Layer 3 of a small transformer language model trained on English Wikipedia (16 layers, counted from 0, width 128).
A neuron's activation on a vector x is GELU(gate . x) times (in . x), where the dot is the dot product.

Input weights of the MLP neurons that the questions are about. A number n stands for n times 0.0073.
n37 gate: -5 -18 -24 -28 23 24 15 21 5 4 -24 71 -19 -35 8 -52 22 -35 -15 10 -15 -4 -10 -20 55 15 9 -7 -28 18 41 20 19 7 -13 19 1 34 -15 -2 -3 -61 32 -32 58 42 2 15 -2 -11 18 31 -11 -7 -1 -4 -23 -29 15 25 -1 -6 -4 -39 1 4 55 14 2 -12 -8 8 -24 16 1 12 -10 -29 -76 46 6 16 -9 -20 33 6 17 -9 -17 -9 11 11 24 15 45 -6 45 22 -61 38 15 -6 -3 3 -7 39 -21 5 -13 -21 -21 -23 48 -17 -14 -16 -7 -16 -9 -30 -26 -33 34 2 -15 -11 9 -30
n63 gate: 42 11 30 -16 -6 5 -1 -1 22 -2 16 28 30 -16 -24 -11 14 51 -1 6 52 47 34 -5 0 -15 -45 32 -13 10 -31 10 16 -23 20 -9 2 22 -14 1 -19 -35 -25 -9 -10 23 -4 44 -12 -17 -30 -5 9 -9 -42 -2 29 23 -4 45 4 41 -2 -50 -18 17 30 -49 -44 -28 6 31 -33 -34 -55 1 -67 14 28 20 -8 8 -15 -53 -17 -40 5 -45 31 22 -16 -20 -14 -14 20 26 -18 -41 17 -20 8 25 32 3 6 1 18 -32 -13 -22 -8 -8 -10 35 9 -29 18 36 42 -31 -49 -7 -28 7 -4 2 -33 -19
n144 gate: -15 23 -20 23 11 -43 45 -1 -18 3 -19 2 -16 36 9 16 24 36 -31 4 -12 9 23 -19 -8 -22 -23 13 -2 24 19 34 -33 -25 26 -24 2 10 44 25 3 10 -23 8 -2 -6 -9 1 16 23 4 44 -3 -43 56 -15 35 -18 -27 -8 32 49 -6 11 -46 22 -42 -35 -40 9 8 -32 4 27 -38 10 -38 1 10 15 -9 -17 4 -3 -8 -22 -48 -4 -8 -15 -5 10 36 18 -1 18 3 -22 -22 44 -47 -4 10 -16 34 7 6 -18 -12 -15 1 -1 -10 -45 -2 -13 -36 -9 -17 -30 27 -4 18 47 13 72 14 -24
n187 gate: 10 -25 -61 18 69 14 32 17 9 0 25 45 4 -10 39 -25 -17 -1 -22 22 43 15 14 15 -15 50 11 -14 -12 -31 57 46 4 31 10 -11 -24 21 56 -19 -3 -43 -39 -20 -9 3 63 -17 -5 -50 -36 -10 23 11 -13 15 -7 4 13 4 -3 -36 -36 -28 28 31 -17 -12 -43 -19 12 7 1 -21 16 5 -64 -32 39 44 -11 -65 36 -34 3 -19 -12 3 -11 -20 -24 41 -21 -25 -28 -3 4 -23 -12 -2 9 16 58 -58 10 -7 18 -33 11 -9 14 -26 8 53 -4 14 -38 31 31 -22 -17 18 3 -8 -13 41 -65 -16
n191 gate: -7 -33 -5 40 44 -4 3 -26 -7 -11 -23 20 -34 -1 28 -3 6 31 8 4 8 -36 -23 13 5 30 16 18 -4 -18 38 -57 12 2 -16 -26 24 -12 -11 -4 -54 -16 -3 -18 -34 1 -6 -1 9 -4 -40 1 -3 4 4 -11 -10 28 23 -6 18 -37 40 39 -29 8 -57 -31 4 -17 16 6 27 29 9 -28 10 -22 -21 -39 13 -11 -20 -2 -16 -12 4 7 11 -33 3 49 17 -25 -37 -17 -19 1 30 -38 -1 -15 18 6 -21 -54 -22 -3 -26 -1 -9 -10 18 -14 -17 -1 19 -9 -1 9 -46 9 9 -25 31 -8 52 30
n215 gate: 36 32 56 -39 -17 -17 -17 -12 6 36 17 19 8 -12 -16 1 26 13 8 34 25 -5 5 34 -5 8 -2 12 26 -17 -19 -25 -32 -25 -14 -48 -9 -11 -37 15 -2 30 16 -21 -35 14 5 20 5 15 15 13 -43 0 -12 54 2 -30 -9 -11 -15 -5 -12 17 -36 31 -36 -37 4 -21 -1 -12 21 -24 15 15 -6 -12 -8 3 -3 54 -15 -2 -43 -6 -38 9 8 -38 -32 32 -38 46 11 -29 7 48 7 23 16 12 -9 4 -26 29 9 -44 51 -1 -11 -33 32 -53 -14 28 -3 55 59 -12 18 9 -19 -7 28 9 -11 -49
n235 gate: 3 27 -12 22 10 -51 51 41 -1 -1 -6 48 -25 -38 34 -5 -8 -52 -4 14 -15 -73 1 16 -24 17 0 33 59 17 4 -25 -1 -12 29 -18 4 3 -26 -24 8 -12 22 38 26 20 44 9 17 -13 40 11 5 22 50 11 0 29 8 -28 24 4 31 23 50 24 8 22 -3 -5 13 11 5 54 -15 -31 -2 -5 22 -9 28 -36 -39 18 -64 16 -34 17 21 -12 13 21 -9 22 -7 20 -22 14 35 -28 33 -27 10 -13 -31 -25 26 -18 28 8 -13 5 11 -41 -35 -17 -10 -20 18 5 42 -37 -24 42 -1 -18 9 -25
n271 gate: 12 6 11 12 -23 20 16 -18 -13 4 -11 23 16 -19 2 -38 -17 23 19 20 -20 10 6 30 -19 -23 -20 22 0 -31 27 -3 25 4 -57 20 30 26 -7 19 -15 -21 -35 -24 -15 -55 -18 61 -26 -27 7 -38 20 4 -8 -19 19 -7 -3 -3 -19 -19 33 -23 3 -36 53 41 7 7 -27 12 -2 32 -51 -24 -29 31 22 -25 -14 16 -36 -12 -3 -3 37 -27 2 12 -8 6 -6 -20 -55 2 4 32 12 29 30 42 -11 42 14 30 -18 -4 18 -55 -40 -5 -27 35 45 -1 16 -8 -17 -21 -34 24 18 20 -47 0 -2 -9
n311 gate: 24 24 -20 -27 4 15 -28 -11 -33 -4 26 9 11 18 -2 36 -18 2 19 -22 33 -52 9 13 -19 6 4 -1 29 -45 -67 16 -15 3 27 -23 -10 18 6 20 18 -41 -42 7 24 -13 5 41 -8 30 -20 27 -69 -29 -15 1 11 4 29 -3 14 -9 7 10 14 -4 9 42 -6 46 -17 -28 -1 -11 -30 6 -16 59 15 7 30 35 11 -47 35 7 15 -23 9 25 47 -11 6 30 -15 -47 60 1 12 18 21 4 -29 -45 -29 -13 -17 24 46 -5 17 28 4 15 -8 9 11 4 22 -25 -22 15 5 -24 3 -9 -6 -5
n37 in: 2 9 -39 -16 42 1 31 -5 1 5 26 36 24 17 -1 -38 36 -40 -5 -41 12 -2 -25 13 40 21 10 -30 -14 1 5 -57 -15 -9 4 52 -10 3 -40 0 2 -51 -28 -5 16 -2 -46 -9 14 11 23 44 -27 -25 6 22 -35 -12 28 18 25 21 -14 -36 -6 -26 -5 -45 -2 -8 -14 50 1 -40 -16 -37 -43 41 -24 32 -45 27 5 13 0 18 19 41 -16 25 34 -7 70 2 32 2 -17 -3 -25 4 14 -14 -22 25 17 26 -1 -25 11 -26 -21 -5 -11 -32 3 -37 18 33 -42 -25 -4 -14 38 0 4 -28 4 -18
n63 in: -23 -8 -60 16 -6 -5 1 0 -45 5 23 -15 -18 -33 37 -12 -9 9 -6 -10 -28 10 -4 -38 -22 -7 48 25 -24 23 2 23 -36 48 26 -7 -21 -16 23 -49 -17 17 16 -29 40 -27 44 -5 19 -40 20 -35 -46 -3 -32 -11 -10 62 -14 -11 -10 5 -15 -10 -18 7 -3 7 -6 52 39 -60 25 0 -11 15 28 -37 -26 10 -2 -41 9 -6 15 5 4 -4 22 -12 32 5 -19 -2 -18 -30 -4 -9 -11 -11 -36 -31 21 -5 38 -10 -41 0 -27 13 9 19 8 -10 -22 53 31 -57 -13 37 -14 11 40 -7 -26 -2 16 58
n144 in: 11 14 -18 7 -9 4 9 43 -17 -24 8 -1 18 -14 -21 -37 -1 -11 -21 24 16 -20 -14 -33 -2 -54 -64 -23 25 18 -37 -15 -18 -2 -46 17 -13 -18 -6 -3 27 39 -7 8 -23 1 -18 42 -1 16 -15 8 -10 -21 38 -14 -1 -40 9 -26 -4 -11 53 9 -43 22 -27 32 -6 2 -8 23 30 -10 -20 -2 -16 5 43 47 61 -7 20 4 -14 20 -25 23 -24 11 -13 -20 7 25 -36 -8 31 14 -52 17 -23 15 -11 -25 16 -17 15 -14 -2 -37 -9 8 -34 -29 13 -23 27 -8 -17 0 11 -11 11 -15 -37 12 28 -16
n187 in: -7 4 2 -10 40 14 21 10 -19 13 -23 4 -22 18 6 -20 1 -15 -4 2 16 -28 22 31 19 -2 25 24 -1 40 45 21 35 26 -3 -4 -11 46 21 -31 42 21 -22 -29 57 21 -21 -6 -16 2 -10 -59 26 10 -21 -12 -14 -11 -24 -25 -35 8 -2 3 35 17 -27 37 -70 21 32 43 -3 35 5 1 -7 -54 3 -32 -11 -5 28 -9 -2 -28 -2 -16 -5 10 40 -3 -28 -26 -21 -16 -9 -7 -46 -8 -34 -4 12 -25 4 -37 -21 -4 30 -6 -15 -18 -40 10 15 40 -24 4 -49 32 38 13 5 19 60 23 -75 -24
n191 in: 12 -8 -37 63 42 -10 -11 3 -24 3 -5 20 -3 -14 -12 -20 -8 -15 11 -33 19 -29 -18 12 -36 24 -12 -3 24 2 33 -40 24 -20 -15 -30 31 -29 -15 -8 -25 -14 -31 -10 -2 14 -15 6 0 -3 -27 20 -7 -1 8 24 -18 13 17 9 31 -49 28 8 -17 -2 -13 -9 -4 -22 -5 26 9 6 -11 -17 5 9 -16 4 47 -13 -24 9 -33 -47 1 -10 2 -22 15 16 16 1 -11 -17 -7 24 14 -31 28 -22 18 9 14 -23 27 -87 -1 0 -28 15 17 -1 11 30 11 8 -5 -1 -46 5 -5 3 -8 -22 72 1
n215 in: 15 -30 -13 40 15 11 -2 -4 -67 26 8 4 -7 19 -27 18 -32 -15 1 5 26 40 -3 -9 -27 -4 20 9 38 16 9 -34 -35 0 -15 0 1 7 9 16 58 8 -2 -6 1 27 63 8 -19 47 -9 27 -7 -9 11 -24 49 -5 4 21 9 38 33 25 -21 95 -2 14 2 -16 -7 -21 23 -11 2 15 33 8 -34 9 6 9 -1 13 -21 -21 17 -9 30 -19 -16 -4 -29 -13 -31 -26 -4 8 27 -18 20 -18 15 7 35 -4 44 -19 5 0 -43 -18 13 -36 20 -40 -50 -13 -11 -4 58 16 0 23 -18 3 -16 38
n235 in: 16 24 12 -3 0 -59 -5 13 22 0 -6 31 18 -7 17 13 -23 -6 10 -21 -50 -25 10 -17 28 -33 4 -31 72 2 -38 -39 24 -52 14 -19 8 -29 17 4 6 19 -16 42 31 -12 -8 44 31 -25 13 4 19 -23 -24 18 47 -15 -26 -4 38 37 23 11 18 -17 1 16 17 35 58 23 20 -20 12 -18 14 -23 65 52 17 6 9 -2 -4 24 -35 11 7 -12 -23 5 8 -5 13 -19 -32 16 2 13 -6 44 -29 -53 -15 3 34 28 56 -39 13 32 7 18 -34 -7 -13 28 6 9 9 13 26 34 20 18 -20 22
n271 in: -39 -41 -22 5 17 -11 -1 6 20 -28 -27 -9 -23 -4 14 19 -5 -9 -32 -19 1 -20 -51 26 -13 45 52 -20 4 26 -7 11 -33 40 20 -19 -12 -2 0 -5 -1 4 16 -9 -6 1 6 -42 4 1 -2 16 -30 16 7 23 -13 43 -21 0 -1 5 -35 41 10 8 -13 4 34 -15 8 -10 -31 -39 37 -43 5 -16 8 -17 -11 25 9 17 -26 9 -7 -20 -1 10 14 34 -17 -4 61 -43 45 17 -46 -36 -6 32 9 -8 -40 -9 13 -27 -47 49 -23 9 9 -17 -28 -34 -18 29 -30 -2 6 -23 30 -24 22 -4 7 51
n311 in: -23 41 -19 37 25 12 21 -10 -3 4 26 60 6 -4 -11 -10 -10 19 -38 -24 29 -9 53 33 2 -15 26 -12 -12 -29 3 34 -19 11 15 12 20 19 -4 4 2 -6 13 29 32 -39 30 -25 23 40 22 -2 -6 -23 -56 4 13 30 -19 -4 -18 -53 41 53 53 -42 11 41 34 37 -13 25 6 -13 32 6 -15 40 12 -1 2 6 3 -2 -10 -9 14 16 -32 51 17 37 29 -26 -36 42 -6 4 -38 56 27 -5 -2 -17 -30 0 -14 3 18 8 27 -22 5 17 -26 21 -23 -23 43 -27 18 -15 -10 7 -1 -46 2 -49

Each question shows a token from some text and the vector x that enters the MLP there. A number n stands for n times 0.031.

" ": 19 7 -6 25 6 -17 8 9 0 5 -69 -45 -15 6 11 27 -23 -1 4 -8 -30 -9 14 15 7 -24 -20 3 23 -12 -19 6 -14 -26 -2 -38 -15 -27 -19 8 26 56 -23 14 13 -4 36 -6 -12 -20 -11 -7 -22 11 -16 9 -6 26 12 -1 -2 -5 -23 -25 3 -61 -15 27 -25 -24 6 -6 17 0 21 -22 60 -35 -42 32 -37 -24 -13 0 12 -22 33 11 16 11 -37 8 3 3 -14 32 -5 12 0 -1 3 -23 -19 -19 -13 -19 -25 -22 -18 23 0 -30 -24 4 -29 -63 8 19 12 2 4 11 -8 7 1 13 36 28
Which neuron lights up most? n235

"1": 33 -15 -39 28 24 -13 -20 16 -9 23 -1 -6 -7 -19 16 21 -54 -1 23 -26 -48 20 26 16 5 -48 23 -2 -6 -1 -40 -8 -51 8 -36 -14 -17 -16 -6 -35 32 38 14 28 18 33 -6 -13 15 -35 1 16 14 -23 -18 16 -1 10 0 -2 -29 21 9 -10 -31 3 -8 17 5 6 -8 -24 9 36 43 4 7 -5 -15 19 -18 6 -10 -30 -24 11 27 3 0 -3 -15 -33 8 15 7 10 2 -12 35 -10 -5 -25 -17 -43 -33 -23 -22 -25 -18 12 -25 -14 -11 11 16 -25 -9 -74 -7 -27 10 23 24 21 -31 4 46 17
Which neuron lights up most? n235

"cho": 32 -28 -48 -16 -12 -29 20 12 5 7 -8 27 -2 25 1 25 -12 4 13 -8 -10 24 1 15 -11 -26 -11 37 36 17 4 17 -12 57 -21 13 45 8 4 13 -17 26 -23 -31 -30 43 -49 3 5 -1 -19 42 21 -16 -30 50 47 2 10 -52 -43 12 -1 -16 15 -1 -2 19 -8 5 -21 8 -3 -9 7 -27 34 8 -14 52 39 0 -18 -24 12 -4 8 0 16 -4 -5 7 -2 -1 -15 -28 19 0 -5 -18 -4 -7 -7 12 -7 0 21 3 42 8 15 -41 -26 -2 -32 35 -24 9 3 -31 -18 -10 3 -36 16 9 32 16
Which two neurons fire most, strongest first? n215, n191

" Cal": -18 27 9 1 11 5 -29 11 44 37 -21 -10 -42 7 32 -8 -2 -12 -4 15 -6 4 39 -8 -2 -44 16 -3 -16 19 -2 -50 -8 -16 1 17 6 10 -8 -27 -7 18 -50 -27 16 34 18 2 -4 20 -56 34 41 14 47 31 30 2 -34 -32 -17 -10 -30 -24 -37 -24 -7 -20 7 3 1 5 -19 14 3 -25 10 -19 -31 11 18 -17 20 -14 9 -17 26 -2 13 54 -9 3 8 12 13 22 29 6 -49 -7 34 2 -6 10 34 24 -7 18 15 4 -5 -32 -15 0 22 18 22 -57 -9 -14 -11 10 -15 14 -20 -14 -30 16
Which neuron lights up most? n37

"8": 31 -51 -22 3 32 -32 -12 32 36 38 9 7 -41 -19 24 23 17 22 -5 -21 -21 9 10 17 -7 -14 13 15 -27 -35 -33 3 -24 -5 -13 -5 -29 -18 -16 -36 -3 44 14 -16 40 25 -10 5 8 14 22 -36 -3 6 -28 34 -26 6 30 0 12 40 -44 -12 -2 -10 1 9 -10 6 -8 -14 -9 13 38 -27 9 28 22 10 -4 -38 28 -21 -23 16 17 15 -33 10 -33 -38 -7 28 -7 -16 -12 21 45 16 25 -5 -22 1 -23 -1 9 -5 -16 13 -6 -24 -19 -18 -8 -11 10 -40 2 -24 -8 -16 1 35 -21 3 13 29
Which neuron lights up most? n235

"The": -12 -12 -35 24 12 -34 28 -14 -19 0 -60 -21 -30 23 4 8 -10 2 -38 -11 6 -21 18 -23 -11 26 0 -8 16 -13 -25 9 -1 -46 -8 9 11 1 -19 -1 29 4 3 20 3 2 23 13 -9 -36 0 10 24 12 -24 23 12 -14 60 9 -18 -5 -3 -8 16 -41 -2 -23 -41 -48 -11 1 25 45 12 -33 -1 -44 -23 4 -6 -31 28 13 -30 24 27 8 -8 -10 1 -28 -27 -1 -1 -8 38 43 21 -17 29 -3 -43 23 49 -25 3 15 12 -11 -5 4 8 20 -34 -1 8 -7 21 -31 -15 35 -14 -15 3 -24 -28 25
Which neuron lights up most? n191

"9": 30 -28 -32 -5 38 -40 -14 11 38 31 16 3 -35 -10 12 18 -7 27 -4 -15 -25 12 17 26 -16 -11 7 9 -23 -9 -22 18 -29 14 -44 -29 -36 -22 -1 -45 -16 36 9 10 46 19 -26 -23 9 18 6 -44 -22 -7 -16 51 -12 23 10 -4 0 16 4 -1 -17 4 1 9 -14 8 -7 -4 -7 32 35 -33 24 34 16 9 -24 -53 6 -40 -35 22 3 -16 -14 14 -27 -19 -6 16 -17 -15 33 2 29 7 19 -4 -20 19 -24 -6 3 -12 -24 19 -25 -5 -24 -21 7 -22 4 -33 6 -37 -1 6 1 32 -32 3 11 23
Which neuron lights up most? n37

"qui": -3 -35 6 48 28 36 13 6 2 18 12 -6 2 -3 27 30 -72 8 -12 -9 5 7 6 42 13 -7 -22 25 -9 -2 -8 47 1 20 -25 0 0 3 8 -9 -39 29 -30 -22 -15 4 -38 -32 -18 30 -26 -2 19 -30 2 50 27 5 -12 -56 -13 13 19 -21 -14 7 0 -13 10 -13 24 16 34 -23 -38 -9 18 2 6 7 33 -27 -9 -15 11 -9 32 -20 -8 -15 -13 -20 6 -41 7 20 34 -5 -3 4 38 -36 3 4 -1 12 -36 -34 -4 12 -9 -23 2 -20 -46 13 24 -15 -4 -59 -45 26 -25 -2 -14 -8 29 9
Which two neurons fire most, strongest first? n191, n63

" the": 3 10 -21 -9 18 -31 22 -1 -12 -12 -66 -18 -34 37 -2 -20 -37 -1 -14 -11 -10 -9 11 21 10 7 -7 7 8 -10 -2 8 -20 -35 25 13 8 6 -28 -30 22 22 0 17 14 5 47 5 1 -30 6 7 1 3 -7 -8 16 -5 62 -34 -5 2 -22 -6 -1 -52 3 -12 -55 -65 -34 12 27 44 -5 -34 11 -10 -6 38 -33 -29 26 17 -7 -3 26 -14 19 13 -1 -16 -20 19 8 4 24 30 12 -12 5 -11 -24 7 11 0 -1 -18 24 3 13 -26 4 17 -30 -17 13 42 11 -28 -37 30 -26 -10 -2 -40 -4 7
Which neuron lights up most? n37

"ta": -3 -35 -10 25 5 -1 8 -11 27 -19 -5 -8 -3 -7 39 14 -35 -8 0 -28 20 14 12 4 2 -1 -18 9 -7 5 -40 -2 -23 39 0 44 -2 32 -60 38 28 15 -10 -7 4 4 -25 64 -9 7 10 -16 -42 -27 -31 1 -15 19 25 -32 -26 26 32 -28 4 -15 -1 10 1 -45 -17 -17 -6 -22 -53 -17 24 21 -40 27 15 -27 5 -9 -5 -33 52 -8 4 -2 -11 38 -23 -24 20 -4 1 5 -39 -11 13 12 -10 20 0 6 -4 -9 39 10 7 -33 -69 -40 -2 14 -9 -5 10 -2 -19 -6 -8 -6 -6 -21 23 -1
Which two neurons fire most, strongest first? n37, n311

"ão": 2 14 -2 15 3 3 -11 -13 -4 14 -7 4 -3 -29 49 8 6 24 8 10 -9 -2 5 32 5 -43 -16 0 -18 11 -29 11 -11 -5 -41 -7 -5 -2 -29 8 -10 -30 -45 11 -7 21 -48 20 16 40 21 46 2 -24 -15 -23 22 16 -26 -58 -3 -5 -10 -9 -20 -12 -39 -25 -20 -31 10 6 -18 28 -21 13 42 3 -14 57 56 -45 -18 -7 -13 -6 -1 2 -6 10 2 18 9 6 13 -14 -13 -44 -16 -17 42 21 19 44 4 27 -9 3 20 -12 -18 42 17 -8 -18 19 18 19 15 -30 -32 -22 -9 -16 -24 0 11 17
The three highest activations, in order: n191, n144, n37

"os": -10 11 -45 -6 5 -14 -5 11 23 15 -25 -11 -76 8 16 20 -3 10 -18 20 22 3 4 11 -20 15 -5 -28 1 -23 -32 22 -6 -20 -1 -17 3 30 33 -2 -31 35 -37 -48 -15 30 -42 33 -52 5 2 7 -4 -45 -19 -21 39 20 33 -21 -5 -2 -11 4 17 -22 -27 -11 -13 -29 -17 -16 11 20 17 -12 28 9 17 11 32 6 -16 -27 9 4 14 -4 -3 25 22 17 -14 19 -15 32 -9 -12 -26 -29 42 -14 -13 28 14 14 -7 -25 58 -30 9 -5 -10 -52 -14 -18 -5 -1 20 -9 9 -15 2 -30 -32 -5 1 11
The three highest activations, in order: n144, n311, n191

"s": 1 -6 -23 7 -3 -10 -2 21 -28 -6 -87 -32 -12 5 19 25 -6 -20 12 19 60 -14 14 5 20 1 -28 -5 0 -33 -31 3 -43 -43 -18 -29 -6 -20 30 -4 35 24 4 -8 13 11 -9 37 -6 8 2 -16 -18 -22 -36 1 28 41 -1 -34 9 25 8 -22 -3 -10 7 4 26 -19 9 -19 18 11 12 -29 8 -7 2 43 -41 15 27 1 -6 -6 16 -20 -19 33 10 8 -5 -5 -14 25 6 -20 -3 3 -28 -10 -44 -5 -7 -5 8 -47 13 16 1 -13 -24 10 -37 -16 2 19 -12 -47 9 -23 -36 -13 -28 -18 -8 -7
Which neuron lights up most? n311

" Second": 32 24 0 22 13 -48 -25 -14 -4 58 -21 13 -19 6 -15 13 38 -9 -41 -7 26 -25 25 8 -12 -38 50 16 -11 32 -2 -10 7 20 -28 -3 -8 -1 -14 2 10 34 -48 20 10 -10 23 3 19 -15 6 27 41 5 -2 26 68 -36 12 -30 0 24 11 -17 3 -26 -28 -3 -15 -4 26 21 -3 17 5 -9 9 -10 -17 15 -23 -11 21 5 -21 -12 13 10 1 16 -5 -25 -3 -38 11 6 -5 15 -21 29 -30 8 0 -3 -4 -34 -28 -20 36 8 -17 10 -9 -11 -70 -4 -9 -2 7 -6 -48 20 -45 -10 -24 9 -3 -13
Which two neurons fire most, strongest first? n235, n144

"7": 16 -30 -16 14 31 -35 -5 22 38 49 3 3 -50 -8 11 38 5 44 8 -20 -15 -3 -5 28 26 -33 10 22 -46 -12 -38 5 -11 8 -7 -2 -14 3 -18 -28 11 31 28 -5 47 11 -11 0 -6 5 23 -33 13 -3 -17 36 -24 0 35 -4 -10 53 -49 -8 -4 -8 1 1 -9 -15 8 -34 11 14 44 -20 19 34 17 14 -26 -25 26 -38 -27 25 6 17 -20 5 -15 -10 6 -1 -3 -23 -15 9 42 28 21 -4 -2 -1 -2 3 1 -25 -30 18 16 -10 3 -11 -21 -16 9 -33 2 -5 -13 -24 -10 49 -22 -4 6 11
The three highest activations, in order: n235, n191, n187

"le": -29 -48 -8 28 6 -14 -12 3 -9 -14 -26 11 13 -7 17 25 -23 32 -1 -37 3 -20 -10 28 -11 0 -45 3 -13 -6 -47 22 -31 18 46 56 42 0 -27 5 -4 9 -41 16 0 5 -38 18 65 8 -5 27 -7 -33 -21 10 12 19 39 -51 -46 5 22 -21 -21 -20 11 24 -18 -22 -5 -12 -5 -11 7 18 33 -9 3 -11 -3 9 13 -10 15 -8 14 -2 -14 8 -12 11 -30 -29 25 -14 -45 2 7 15 15 -7 -22 -5 16 41 6 -44 7 2 -1 -27 -41 0 -18 -24 -1 -23 -7 17 -8 3 -30 -43 3 -27 14 13
Which neuron lights up most? n311

"ha": 5 -15 9 21 9 -25 2 -1 38 -36 9 -15 1 21 16 12 -62 -19 14 -31 12 21 -9 15 -1 -20 -48 14 -21 -11 -39 20 -40 1 4 9 -21 40 -13 24 21 -11 -22 -17 7 -18 -36 29 23 10 -2 -15 -31 -6 -26 39 35 24 27 -13 -18 24 31 -16 -16 3 21 -11 17 -46 -42 -10 28 25 -23 30 37 -7 -38 26 8 -9 11 -24 1 -19 21 -15 -3 7 14 22 -14 -50 11 4 60 -31 -23 -6 17 26 18 13 17 22 -11 7 32 4 33 -4 -32 -12 -56 -7 -1 -3 -16 2 22 4 14 12 -5 -11 2 -1
Which neuron lights up most? n311

".": 31 19 -45 -12 23 -13 -2 11 -9 1 -64 -11 -19 -28 -13 -1 -11 21 8 -21 5 -8 -5 56 27 19 -42 -10 -11 -25 -39 9 -5 -20 -33 -15 -10 0 -55 -4 24 -16 -12 12 22 -9 8 3 -16 -3 4 6 6 -9 -7 6 9 46 14 -36 11 15 20 9 2 -43 -24 -4 13 -14 -24 -26 -20 5 23 -19 35 -28 -14 -15 -29 -60 11 -25 -4 -20 0 -5 27 -41 -5 -26 9 -25 4 35 -3 -1 -14 15 -3 -22 -16 -43 25 -7 -20 -57 6 -19 20 -48 9 -8 -2 3 -18 -8 -5 -28 9 4 -6 -35 -25 7 10 39
Which neuron fires most, and how strongly? n191, at about 2.8

"count": 8 -27 -23 24 6 51 -16 28 -38 -11 -38 -14 -14 15 11 28 -60 21 -10 -9 17 -20 30 31 -10 -20 3 19 22 -1 -26 29 -7 56 20 -22 -19 31 -12 -9 13 0 21 24 -22 10 -30 32 7 20 -13 32 -7 0 39 45 16 -9 22 -37 -5 22 -15 -13 -16 -14 -34 -35 6 -4 9 -4 6 -1 15 -30 -9 -10 23 22 27 30 -35 -31 4 17 -5 -30 21 20 3 10 -3 -27 -23 7 33 0 -17 -5 56 -13 -14 -10 38 17 -34 2 -12 25 -3 28 -12 -28 -4 -14 2 -36 -12 -28 -9 26 0 2 -30 -19 -7 -15
Which neuron fires most, and how strongly? n144, at about 2.3

" in": -3 2 11 -5 12 -17 16 8 -26 27 -59 -31 -15 3 -20 -44 -39 -15 27 -15 -37 18 -18 20 8 -5 10 -4 18 -23 -2 11 -36 -32 24 16 0 27 -4 -19 -18 8 -21 -30 30 14 12 2 -12 -4 2 -36 -3 -4 -15 26 14 -4 18 -39 -3 35 -8 36 -37 -27 -10 6 -23 -24 -6 0 -11 0 10 -9 30 -31 -30 16 -55 -36 24 17 9 -8 -19 -4 19 6 -20 -12 15 19 22 33 22 26 8 34 12 -7 -12 -13 8 -19 -13 -29 31 -14 2 -40 -37 23 -75 -28 -8 42 -7 -22 16 2 -21 -9 -27 -17 -8 11
Which two neurons fire most, strongest first? n215, n37

"0": 35 -18 -34 -20 42 -27 13 6 26 -5 -40 -6 -30 -20 22 6 -68 9 20 -19 8 25 13 17 6 -32 -2 -17 7 -22 -46 -1 -46 2 -21 -22 -16 4 -18 -19 -21 -11 16 18 49 44 -10 20 9 -2 32 -15 -10 -21 -36 3 41 -14 -12 20 -31 40 -8 10 -14 -41 -8 9 -5 -39 -16 -3 12 -12 15 -9 7 7 -7 -6 -38 34 44 -21 -18 11 25 -11 -23 2 -42 5 27 -18 17 -11 21 -14 -4 1 10 -1 14 -20 4 20 -18 -23 -13 17 -14 1 -12 -2 -9 -15 29 -49 0 -48 -4 -39 7 3 3 9 9 20
Which neuron lights up most? n37

" short": 5 24 -33 -28 1 -32 -8 -2 -1 43 -44 -50 0 17 -14 -10 -10 6 -21 -27 -2 24 3 10 -27 -25 -6 -14 -3 7 20 -29 29 7 -24 24 -52 27 -31 -8 -16 41 -18 -8 9 14 10 -10 16 9 -35 3 -39 10 12 16 7 5 -8 -46 -18 8 -45 8 -24 -27 0 -22 21 -7 32 -12 30 15 -9 -30 15 -5 -35 -9 -19 8 0 5 -12 -6 2 -13 -27 -18 -24 -5 9 -2 -40 -22 -15 13 3 16 -32 -15 22 24 -12 -20 -56 -7 9 -33 6 5 -12 18 -62 4 3 13 -5 -33 -29 39 -37 -24 -2 5 -44 -15
Which neuron fires most, and how strongly? n311, at about 0.22

"aging": 20 1 -10 51 8 -7 6 33 16 -8 -14 0 51 -8 -18 3 -28 4 1 6 11 -7 -42 13 -22 14 -2 12 39 -4 13 9 -32 -3 51 -12 -20 26 -8 2 -1 20 -11 -12 -30 22 -58 44 32 13 10 -47 -24 13 31 -10 29 -35 4 7 -19 -5 36 12 -18 -4 11 -30 -13 -22 17 0 -14 29 7 -6 1 -19 -13 18 26 32 -15 -17 -2 11 6 -11 -9 -19 -2 24 14 9 -58 16 29 -29 7 -21 -12 -9 16 -23 -21 -7 -16 -34 33 -19 -15 -15 24 -12 -63 8 -14 13 63 -15 -24 -18 -24 15 -17 10 -18 31
Which neuron lights up most? n191

" of": 32 55 -28 -8 12 -22 8 -12 -12 -2 -55 -25 48 -16 -7 8 -31 26 31 7 -4 13 7 7 30 -12 4 -3 3 -24 8 40 -29 -31 42 18 -24 22 28 -31 33 15 -8 15 11 10 1 7 -13 -6 12 -32 12 1 -8 17 3 9 29 -39 -10 11 14 18 -26 -37 -30 -26 1 -40 6 -12 -14 -2 24 2 28 21 -26 24 -12 -14 7 16 22 -11 29 4 18 46 -31 -13 4 0 -19 28 13 7 -4 5 -24 17 -7 -18 26 -21 -25 -35 41 18 23 -25 -21 29 -32 -24 -19 17 36 -6 -30 -19 -19 18 -33 -36 -19 -2
Which neuron fires most, and how strongly? n311, at about 1

",": 30 -12 -2 -8 33 -4 -14 13 3 29 -63 9 -18 -26 11 5 -10 -33 4 -18 -26 19 12 -3 5 -1 -20 -21 0 -1 -15 6 -34 -46 -8 1 -27 5 -27 -14 25 -16 -20 18 25 13 4 5 -34 -15 20 -24 12 -29 -5 -14 -14 18 28 -45 -13 11 0 42 -28 -29 -15 -32 -36 -34 -11 -44 5 -8 32 -6 34 -2 -35 34 -34 -33 -5 7 -10 -35 29 -20 14 -5 -23 16 17 -18 -11 20 -9 -14 1 6 -30 1 -24 -12 32 8 -15 -17 37 17 -20 -46 -8 16 -26 -35 -12 12 -21 -18 2 4 -36 -31 9 -24 2 43
Which neuron lights up most? n37

" m": 24 -13 40 -15 3 -10 39 3 -5 15 9 -16 -53 1 1 39 -20 -11 -36 -9 -17 15 -29 15 -31 1 27 11 -11 -1 26 17 7 -34 29 -8 -39 28 -10 39 12 1 -36 10 30 34 10 8 -15 31 -3 10 8 34 -26 46 27 16 -28 0 -4 -2 -16 4 -9 -48 -13 6 -2 -25 17 14 4 54 3 -16 50 -31 -26 47 -20 -23 30 -12 -10 -11 12 -1 -18 5 -10 -10 12 33 0 -8 8 27 16 29 14 2 -26 -10 -49 28 -26 6 33 -6 4 -13 -27 -24 39 15 -3 24 -29 -10 -6 -8 10 -6 -31 24 -24 23
Which neuron lights up most? n215